Layer 8 of a small transformer language model trained on English Wikipedia (11 layers, counted from 0, width 64).
A neuron's activation on a vector x is GELU(gate . x) times (in . x), where the dot is the dot product.
The model reads these tokens: " north" "," " it" " inter" "se" "ct" "s" " the" " west" " end" " of" " Route" " 175" " before" " passing" " by" " Central" " Connecticut"

The vector x that enters this layer's MLP at each token. A number n stands for (n - 128) times 0.03.
0 " north": 133, 162, 132, 158, 138, 159, 101, 149, 127, 125, 159, 61, 98, 187, 161, 106, 78, 177, 156, 153, 120, 134, 108, 135, 101, 144, 137, 137, 126, 162, 122, 119, 110, 132, 84, 121, 133, 144, 134, 150, 132, 128, 122, 138, 139, 153, 90, 62, 110, 131, 118, 101, 118, 159, 117, 185, 161, 151, 164, 155, 117, 102, 115, 98
1 ",": 152, 130, 132, 160, 125, 132, 131, 140, 145, 121, 165, 27, 108, 145, 150, 109, 95, 168, 134, 150, 133, 113, 104, 197, 140, 137, 126, 135, 120, 133, 120, 145, 111, 125, 104, 144, 135, 127, 119, 151, 129, 142, 94, 118, 144, 132, 112, 156, 128, 148, 127, 118, 123, 144, 130, 173, 116, 125, 149, 130, 117, 115, 112, 106
2 " it": 164, 105, 151, 167, 142, 174, 93, 130, 145, 149, 142, 22, 138, 151, 174, 119, 139, 156, 145, 143, 131, 150, 123, 163, 128, 126, 138, 163, 142, 110, 120, 147, 148, 132, 96, 145, 160, 131, 134, 168, 131, 151, 140, 123, 116, 136, 126, 100, 141, 145, 120, 140, 118, 135, 129, 164, 159, 114, 146, 128, 108, 118, 115, 120
3 " inter": 128, 91, 160, 173, 116, 161, 118, 125, 118, 134, 156, 96, 137, 143, 126, 138, 88, 189, 153, 154, 125, 153, 121, 94, 117, 101, 136, 159, 134, 144, 114, 121, 135, 146, 90, 97, 182, 159, 99, 168, 108, 142, 186, 145, 124, 140, 127, 102, 110, 168, 104, 79, 154, 114, 140, 186, 138, 161, 86, 134, 88, 152, 108, 140
4 "se": 106, 129, 161, 174, 109, 143, 139, 142, 121, 158, 171, 109, 66, 114, 132, 117, 135, 215, 132, 143, 141, 157, 158, 121, 115, 104, 126, 182, 191, 158, 108, 146, 111, 146, 75, 126, 179, 110, 142, 106, 114, 159, 148, 103, 135, 150, 128, 78, 113, 126, 136, 110, 154, 116, 138, 189, 61, 135, 104, 162, 95, 129, 74, 146
5 "ct": 85, 97, 147, 172, 158, 160, 143, 148, 137, 140, 142, 85, 123, 138, 108, 129, 114, 217, 145, 132, 150, 124, 138, 147, 117, 131, 127, 171, 140, 101, 126, 149, 99, 130, 140, 150, 170, 137, 140, 173, 121, 153, 164, 100, 158, 147, 127, 32, 139, 136, 127, 116, 159, 155, 155, 163, 120, 130, 132, 158, 142, 103, 123, 132
6 "s": 107, 98, 126, 162, 129, 137, 118, 135, 150, 137, 151, 41, 112, 133, 132, 148, 147, 184, 154, 106, 128, 110, 137, 133, 136, 129, 115, 167, 142, 131, 133, 166, 120, 149, 105, 122, 148, 124, 128, 149, 131, 139, 134, 116, 168, 143, 123, 36, 121, 128, 138, 128, 103, 158, 146, 168, 125, 132, 141, 140, 119, 110, 110, 116
7 " the": 151, 128, 123, 159, 131, 144, 146, 153, 139, 150, 144, 6, 134, 124, 151, 125, 137, 165, 135, 153, 127, 114, 143, 105, 134, 125, 122, 135, 118, 137, 156, 157, 134, 132, 113, 136, 117, 147, 117, 147, 120, 136, 95, 129, 127, 130, 114, 110, 133, 118, 106, 133, 134, 125, 134, 164, 135, 126, 132, 129, 114, 127, 131, 115
8 " west": 152, 152, 139, 132, 157, 147, 109, 146, 126, 131, 163, 45, 101, 182, 149, 112, 84, 191, 153, 127, 140, 145, 131, 113, 103, 160, 130, 141, 103, 151, 111, 124, 146, 150, 83, 129, 136, 150, 126, 148, 128, 132, 146, 128, 100, 141, 96, 52, 116, 126, 119, 96, 118, 128, 109, 169, 165, 142, 152, 162, 133, 101, 107, 112
9 " end": 159, 112, 161, 163, 146, 134, 108, 144, 130, 101, 182, 56, 100, 174, 125, 135, 59, 205, 145, 135, 134, 144, 82, 110, 125, 135, 101, 168, 98, 123, 112, 140, 147, 162, 95, 137, 189, 137, 148, 205, 127, 153, 143, 121, 133, 129, 107, 95, 125, 142, 142, 102, 128, 146, 161, 139, 160, 139, 140, 165, 123, 91, 116, 138
10 " of": 106, 134, 145, 163, 126, 120, 119, 125, 139, 124, 146, 26, 118, 161, 139, 93, 107, 177, 121, 119, 121, 137, 120, 134, 140, 111, 133, 138, 131, 126, 132, 152, 132, 117, 115, 126, 131, 154, 130, 142, 141, 132, 57, 149, 130, 139, 103, 152, 135, 122, 138, 108, 128, 142, 146, 170, 128, 128, 153, 120, 108, 110, 118, 116
11 " Route": 149, 113, 143, 141, 146, 136, 117, 116, 136, 129, 144, 50, 120, 132, 120, 115, 112, 151, 120, 116, 115, 118, 129, 144, 106, 96, 127, 128, 95, 181, 127, 160, 132, 101, 67, 137, 139, 108, 155, 143, 119, 115, 113, 120, 125, 149, 100, 50, 143, 128, 159, 109, 145, 122, 147, 196, 157, 146, 143, 124, 142, 102, 151, 128
12 " 175": 164, 112, 163, 142, 127, 125, 112, 132, 118, 130, 118, 79, 139, 144, 127, 74, 111, 172, 144, 137, 119, 114, 102, 106, 134, 162, 119, 111, 82, 91, 106, 177, 92, 121, 105, 167, 169, 101, 167, 131, 115, 98, 79, 138, 186, 109, 106, 43, 102, 134, 153, 95, 123, 101, 112, 172, 130, 147, 118, 153, 129, 129, 113, 130
13 " before": 122, 133, 143, 152, 110, 159, 103, 97, 134, 117, 143, 12, 119, 150, 137, 107, 114, 155, 119, 119, 116, 159, 133, 139, 132, 138, 135, 112, 121, 140, 113, 151, 132, 128, 104, 125, 136, 142, 131, 146, 136, 121, 80, 137, 128, 141, 135, 164, 138, 139, 129, 107, 119, 128, 142, 167, 144, 132, 146, 147, 116, 133, 128, 144
14 " passing": 143, 115, 126, 163, 130, 151, 103, 105, 151, 97, 121, 24, 111, 145, 110, 116, 106, 197, 154, 125, 135, 160, 134, 161, 99, 121, 157, 137, 143, 140, 125, 131, 120, 122, 96, 125, 120, 146, 129, 154, 127, 136, 132, 111, 154, 130, 93, 125, 122, 131, 138, 120, 139, 175, 143, 168, 187, 150, 150, 152, 109, 118, 123, 128
15 " by": 131, 138, 138, 146, 128, 142, 128, 117, 135, 139, 132, 16, 112, 145, 122, 123, 126, 168, 121, 113, 114, 136, 139, 136, 119, 135, 132, 128, 136, 141, 131, 140, 123, 119, 103, 116, 128, 148, 122, 137, 145, 124, 60, 133, 140, 166, 124, 154, 135, 136, 138, 130, 131, 128, 130, 173, 119, 119, 127, 142, 105, 118, 136, 108
16 " Central": 162, 121, 136, 146, 135, 135, 95, 145, 153, 101, 114, 58, 153, 158, 117, 99, 75, 205, 168, 120, 113, 149, 170, 145, 113, 125, 142, 132, 108, 138, 147, 127, 136, 132, 122, 101, 126, 135, 150, 176, 116, 111, 127, 132, 115, 112, 102, 34, 126, 121, 132, 115, 154, 151, 136, 162, 119, 140, 122, 143, 149, 96, 141, 107
17 " Connecticut": 198, 156, 134, 130, 138, 112, 82, 132, 165, 116, 147, 55, 140, 126, 146, 124, 104, 144, 141, 131, 112, 115, 126, 137, 127, 146, 117, 125, 111, 165, 122, 190, 107, 119, 96, 127, 159, 120, 136, 169, 105, 89, 127, 132, 144, 140, 120, 33, 128, 119, 145, 100, 133, 135, 102, 164, 138, 134, 155, 116, 157, 148, 138, 133

Each question shows the input weights of one neuron of the MLP. A number n stands for (n - 128) times 0.007.

n103 gate: 119, 119, 135, 107, 114, 152, 162, 136, 137, 150, 132, 107, 127, 117, 87, 146, 126, 139, 152, 128, 130, 101, 145, 149, 98, 158, 128, 111, 122, 178, 70, 112, 164, 84, 133, 130, 108, 104, 159, 138, 93, 87, 182, 160, 170, 102, 93, 116, 163, 140, 106, 164, 131, 131, 107, 129, 134, 151, 158, 158, 176, 124, 144, 189
n103 in: 98, 128, 139, 88, 104, 92, 125, 127, 164, 106, 131, 75, 146, 123, 118, 124, 126, 170, 156, 149, 125, 109, 175, 136, 133, 113, 126, 123, 95, 185, 117, 117, 176, 94, 84, 110, 157, 67, 173, 138, 96, 92, 191, 123, 158, 97, 178, 119, 151, 131, 165, 136, 145, 104, 128, 153, 136, 133, 117, 101, 141, 136, 136, 159
On which three tokens does it fire most, strongest first? 11 " Route", 17 " Connecticut", 16 " Central"

n86 gate: 181, 160, 132, 147, 105, 86, 116, 165, 119, 167, 158, 175, 142, 117, 212, 117, 150, 133, 88, 155, 86, 105, 144, 137, 95, 158, 105, 115, 134, 111, 159, 115, 103, 141, 120, 164, 141, 179, 152, 167, 132, 152, 162, 128, 110, 161, 119, 119, 180, 89, 182, 85, 116, 128, 118, 106, 127, 137, 122, 158, 141, 147, 89, 143
n86 in: 163, 133, 121, 162, 132, 115, 154, 114, 147, 119, 107, 133, 76, 122, 102, 124, 130, 148, 122, 86, 100, 104, 138, 99, 99, 150, 174, 197, 170, 153, 136, 73, 101, 107, 102, 112, 136, 33, 128, 159, 108, 115, 178, 110, 126, 146, 120, 141, 121, 167, 156, 124, 98, 109, 125, 164, 100, 113, 140, 112, 145, 157, 188, 137
It fires most on token 4 "se"

n181 gate: 118, 119, 137, 138, 104, 64, 163, 108, 140, 143, 124, 136, 169, 124, 98, 85, 76, 123, 117, 140, 156, 190, 119, 112, 156, 116, 127, 107, 87, 122, 181, 73, 102, 130, 161, 146, 96, 156, 155, 116, 89, 154, 120, 139, 117, 101, 149, 185, 95, 95, 147, 83, 145, 119, 163, 122, 96, 121, 126, 87, 80, 82, 121, 113
n181 in: 92, 72, 132, 189, 108, 86, 82, 143, 133, 161, 84, 152, 133, 123, 165, 130, 104, 140, 171, 146, 184, 137, 124, 80, 116, 133, 141, 111, 128, 86, 138, 135, 182, 120, 125, 109, 124, 112, 141, 73, 142, 147, 108, 131, 117, 158, 130, 81, 99, 101, 147, 83, 102, 106, 167, 103, 152, 94, 139, 74, 187, 141, 154, 122
On which token does it fire most, and how strongly? 15 " by", at about 0.25

n118 gate: 110, 153, 109, 102, 138, 145, 98, 162, 106, 165, 156, 155, 128, 133, 95, 110, 72, 122, 122, 123, 156, 116, 176, 99, 114, 118, 103, 112, 115, 148, 81, 128, 105, 159, 159, 121, 174, 120, 118, 122, 149, 142, 145, 120, 114, 127, 87, 75, 147, 148, 117, 127, 139, 98, 129, 141, 145, 81, 103, 115, 171, 109, 102, 121
n118 in: 85, 126, 161, 137, 131, 137, 121, 109, 111, 124, 97, 86, 99, 184, 107, 126, 140, 143, 132, 89, 158, 87, 173, 146, 90, 141, 161, 96, 148, 115, 98, 126, 131, 139, 73, 137, 129, 161, 112, 130, 130, 148, 167, 128, 122, 126, 67, 90, 120, 102, 121, 133, 126, 96, 117, 152, 126, 115, 122, 114, 155, 95, 169, 137
Its two highest activations, in order, are on tokens 8 " west", 5 "ct"

n146 gate: 124, 87, 79, 100, 118, 114, 109, 144, 115, 122, 51, 166, 127, 150, 106, 153, 119, 44, 122, 148, 91, 108, 146, 147, 150, 156, 93, 154, 127, 106, 106, 144, 147, 142, 153, 125, 99, 163, 114, 98, 161, 157, 79, 150, 98, 117, 171, 123, 155, 79, 131, 165, 149, 135, 87, 78, 130, 118, 123, 94, 143, 112, 127, 151
n146 in: 110, 123, 147, 130, 133, 97, 117, 136, 113, 113, 147, 142, 151, 118, 163, 66, 133, 113, 140, 144, 171, 157, 143, 84, 121, 64, 187, 122, 114, 147, 128, 103, 116, 112, 117, 134, 114, 135, 124, 175, 83, 107, 149, 105, 136, 121, 119, 125, 68, 139, 138, 95, 137, 164, 161, 160, 50, 146, 98, 149, 119, 202, 167, 104
It fires most on token 15 " by"

n131 gate: 138, 107, 165, 153, 112, 118, 135, 122, 79, 154, 88, 134, 74, 123, 158, 152, 104, 98, 104, 137, 185, 129, 148, 97, 184, 68, 124, 126, 121, 158, 133, 102, 145, 98, 93, 171, 133, 76, 185, 147, 125, 116, 121, 101, 112, 109, 121, 118, 94, 87, 126, 144, 125, 103, 125, 93, 136, 79, 117, 67, 140, 94, 130, 129
n131 in: 159, 140, 130, 103, 162, 97, 148, 193, 87, 139, 136, 81, 136, 151, 137, 143, 98, 133, 90, 185, 95, 172, 149, 121, 89, 163, 85, 136, 93, 79, 110, 161, 130, 71, 161, 148, 142, 112, 106, 139, 110, 137, 137, 129, 108, 113, 122, 156, 99, 54, 119, 160, 153, 134, 119, 97, 169, 159, 128, 119, 123, 86, 139, 94
Its two highest activations, in order, are on tokens 6 "s", 3 " inter"

n156 gate: 111, 142, 117, 170, 116, 131, 147, 106, 105, 143, 153, 194, 149, 82, 181, 164, 126, 131, 152, 113, 158, 184, 137, 131, 103, 125, 148, 126, 134, 163, 143, 36, 156, 127, 118, 137, 137, 200, 103, 131, 104, 172, 119, 137, 117, 126, 106, 111, 131, 144, 134, 162, 170, 128, 139, 130, 130, 99, 105, 98, 111, 175, 121, 125
n156 in: 112, 131, 130, 102, 121, 90, 153, 104, 126, 122, 124, 119, 157, 106, 114, 178, 107, 172, 175, 149, 136, 152, 137, 119, 140, 146, 78, 137, 91, 131, 179, 170, 116, 145, 84, 159, 85, 176, 141, 99, 166, 109, 142, 138, 137, 136, 198, 126, 129, 102, 118, 131, 154, 100, 93, 127, 105, 132, 125, 209, 124, 155, 104, 177
Its two highest activations, in order, are on tokens 4 "se", 3 " inter"

n142 gate: 124, 148, 121, 77, 93, 128, 131, 151, 127, 124, 130, 134, 106, 99, 118, 153, 76, 127, 95, 143, 131, 106, 137, 104, 104, 137, 80, 116, 178, 187, 126, 102, 178, 103, 157, 162, 108, 117, 78, 150, 97, 153, 137, 109, 114, 135, 74, 102, 81, 129, 90, 147, 121, 101, 113, 158, 155, 156, 182, 132, 128, 137, 182, 161
n142 in: 108, 132, 89, 138, 100, 109, 113, 128, 138, 143, 126, 120, 130, 118, 88, 141, 108, 154, 146, 106, 130, 136, 155, 105, 93, 160, 96, 112, 168, 156, 135, 141, 128, 90, 142, 133, 98, 141, 88, 185, 135, 97, 134, 101, 135, 181, 62, 79, 108, 92, 123, 118, 134, 113, 119, 155, 157, 185, 172, 105, 154, 137, 154, 141
Its two highest activations, in order, are on tokens 8 " west", 0 " north"

n236 gate: 99, 144, 168, 98, 65, 131, 177, 185, 118, 105, 112, 120, 111, 172, 110, 175, 156, 132, 109, 129, 113, 65, 178, 103, 148, 154, 141, 100, 139, 124, 145, 103, 111, 164, 115, 130, 140, 137, 103, 109, 134, 137, 111, 108, 129, 155, 139, 104, 146, 163, 149, 147, 139, 73, 118, 86, 100, 128, 100, 136, 127, 161, 117, 103
n236 in: 109, 105, 131, 169, 188, 111, 70, 86, 113, 131, 136, 150, 146, 129, 173, 120, 174, 104, 148, 163, 184, 173, 96, 160, 82, 116, 116, 97, 151, 137, 144, 109, 150, 125, 128, 142, 157, 105, 119, 133, 104, 157, 139, 89, 114, 129, 87, 127, 101, 136, 125, 121, 141, 126, 151, 193, 115, 108, 108, 154, 103, 162, 111, 139
It fires most on token 4 "se"

n12 gate: 92, 96, 193, 169, 120, 135, 156, 94, 121, 121, 165, 135, 142, 103, 119, 113, 94, 124, 118, 154, 135, 73, 105, 140, 145, 111, 125, 82, 111, 96, 102, 114, 133, 110, 148, 123, 106, 79, 158, 138, 120, 101, 111, 165, 132, 106, 119, 152, 106, 123, 169, 94, 137, 190, 178, 136, 107, 108, 109, 117, 117, 143, 104, 85
n12 in: 93, 156, 126, 115, 120, 111, 60, 137, 139, 118, 168, 126, 92, 132, 170, 122, 155, 126, 129, 95, 100, 145, 109, 120, 133, 147, 113, 139, 191, 187, 79, 116, 126, 125, 128, 103, 109, 122, 147, 146, 162, 75, 127, 102, 194, 137, 136, 134, 111, 130, 138, 111, 138, 130, 98, 154, 175, 141, 127, 119, 126, 75, 108, 115
Its two highest activations, in order, are on tokens 10 " of", 1 ","

n82 gate: 110, 135, 121, 149, 79, 106, 105, 154, 127, 139, 143, 140, 163, 136, 140, 189, 112, 112, 81, 137, 152, 112, 152, 56, 119, 133, 139, 75, 108, 169, 133, 113, 143, 113, 101, 102, 92, 115, 93, 150, 227, 110, 98, 124, 99, 92, 160, 142, 171, 131, 125, 108, 131, 194, 126, 122, 111, 124, 107, 99, 112, 96, 174, 95
n82 in: 117, 157, 117, 106, 146, 119, 83, 118, 112, 117, 121, 174, 139, 125, 106, 114, 108, 125, 162, 149, 77, 188, 124, 161, 152, 131, 93, 135, 92, 154, 76, 151, 119, 128, 152, 88, 176, 129, 172, 107, 142, 136, 86, 118, 148, 129, 72, 127, 160, 151, 147, 108, 128, 91, 58, 125, 139, 131, 149, 139, 128, 196, 105, 101
On which token does it fire most, and how strongly? 6 "s", at about 0.19

n161 gate: 147, 135, 69, 170, 149, 86, 89, 171, 128, 173, 99, 191, 107, 103, 100, 106, 152, 128, 127, 132, 144, 195, 96, 102, 129, 174, 145, 126, 112, 101, 142, 121, 143, 149, 98, 125, 157, 135, 195, 99, 168, 148, 139, 150, 150, 156, 138, 151, 190, 99, 139, 131, 145, 171, 127, 136, 107, 154, 126, 116, 135, 147, 112, 133
n161 in: 141, 123, 104, 163, 128, 119, 146, 120, 168, 119, 101, 173, 137, 120, 160, 64, 203, 107, 174, 149, 147, 125, 155, 141, 119, 85, 131, 151, 92, 119, 113, 116, 125, 121, 71, 101, 177, 141, 154, 139, 166, 117, 135, 152, 212, 111, 142, 135, 167, 120, 127, 183, 101, 171, 81, 124, 76, 128, 120, 135, 164, 127, 133, 110
On which three tokens does it fire most, strongest first? 9 " end", 8 " west", 3 " inter"

n217 gate: 191, 141, 89, 81, 132, 142, 190, 147, 107, 117, 83, 111, 177, 71, 90, 119, 168, 50, 151, 195, 136, 130, 178, 81, 141, 129, 113, 120, 131, 129, 142, 75, 140, 89, 140, 161, 129, 151, 125, 113, 152, 170, 132, 140, 73, 120, 182, 153, 81, 129, 101, 123, 152, 160, 68, 138, 122, 161, 125, 119, 147, 127, 149, 160
n217 in: 85, 129, 116, 96, 84, 76, 126, 166, 124, 128, 194, 117, 135, 109, 96, 161, 99, 149, 107, 115, 162, 120, 111, 74, 107, 152, 36, 168, 77, 71, 159, 131, 149, 150, 165, 117, 133, 85, 163, 158, 126, 115, 164, 211, 52, 132, 80, 138, 154, 104, 121, 134, 103, 138, 170, 152, 105, 173, 133, 193, 47, 166, 107, 137
It fires most on token 7 " the"

n185 gate: 136, 148, 122, 130, 123, 166, 118, 153, 138, 111, 112, 107, 148, 175, 101, 150, 123, 135, 110, 97, 153, 126, 121, 57, 121, 150, 111, 109, 144, 156, 115, 71, 163, 55, 78, 128, 125, 81, 136, 130, 117, 99, 152, 106, 106, 114, 115, 135, 118, 93, 84, 144, 100, 84, 149, 115, 126, 143, 164, 102, 78, 117, 173, 142
n185 in: 140, 132, 174, 105, 96, 183, 132, 123, 121, 84, 89, 114, 185, 96, 183, 133, 128, 131, 126, 133, 138, 97, 89, 131, 133, 81, 131, 161, 57, 136, 117, 89, 180, 134, 96, 123, 116, 155, 144, 185, 130, 148, 99, 148, 131, 127, 100, 117, 121, 101, 130, 85, 76, 118, 148, 122, 62, 110, 170, 185, 136, 100, 111, 85
It fires most on token 8 " west"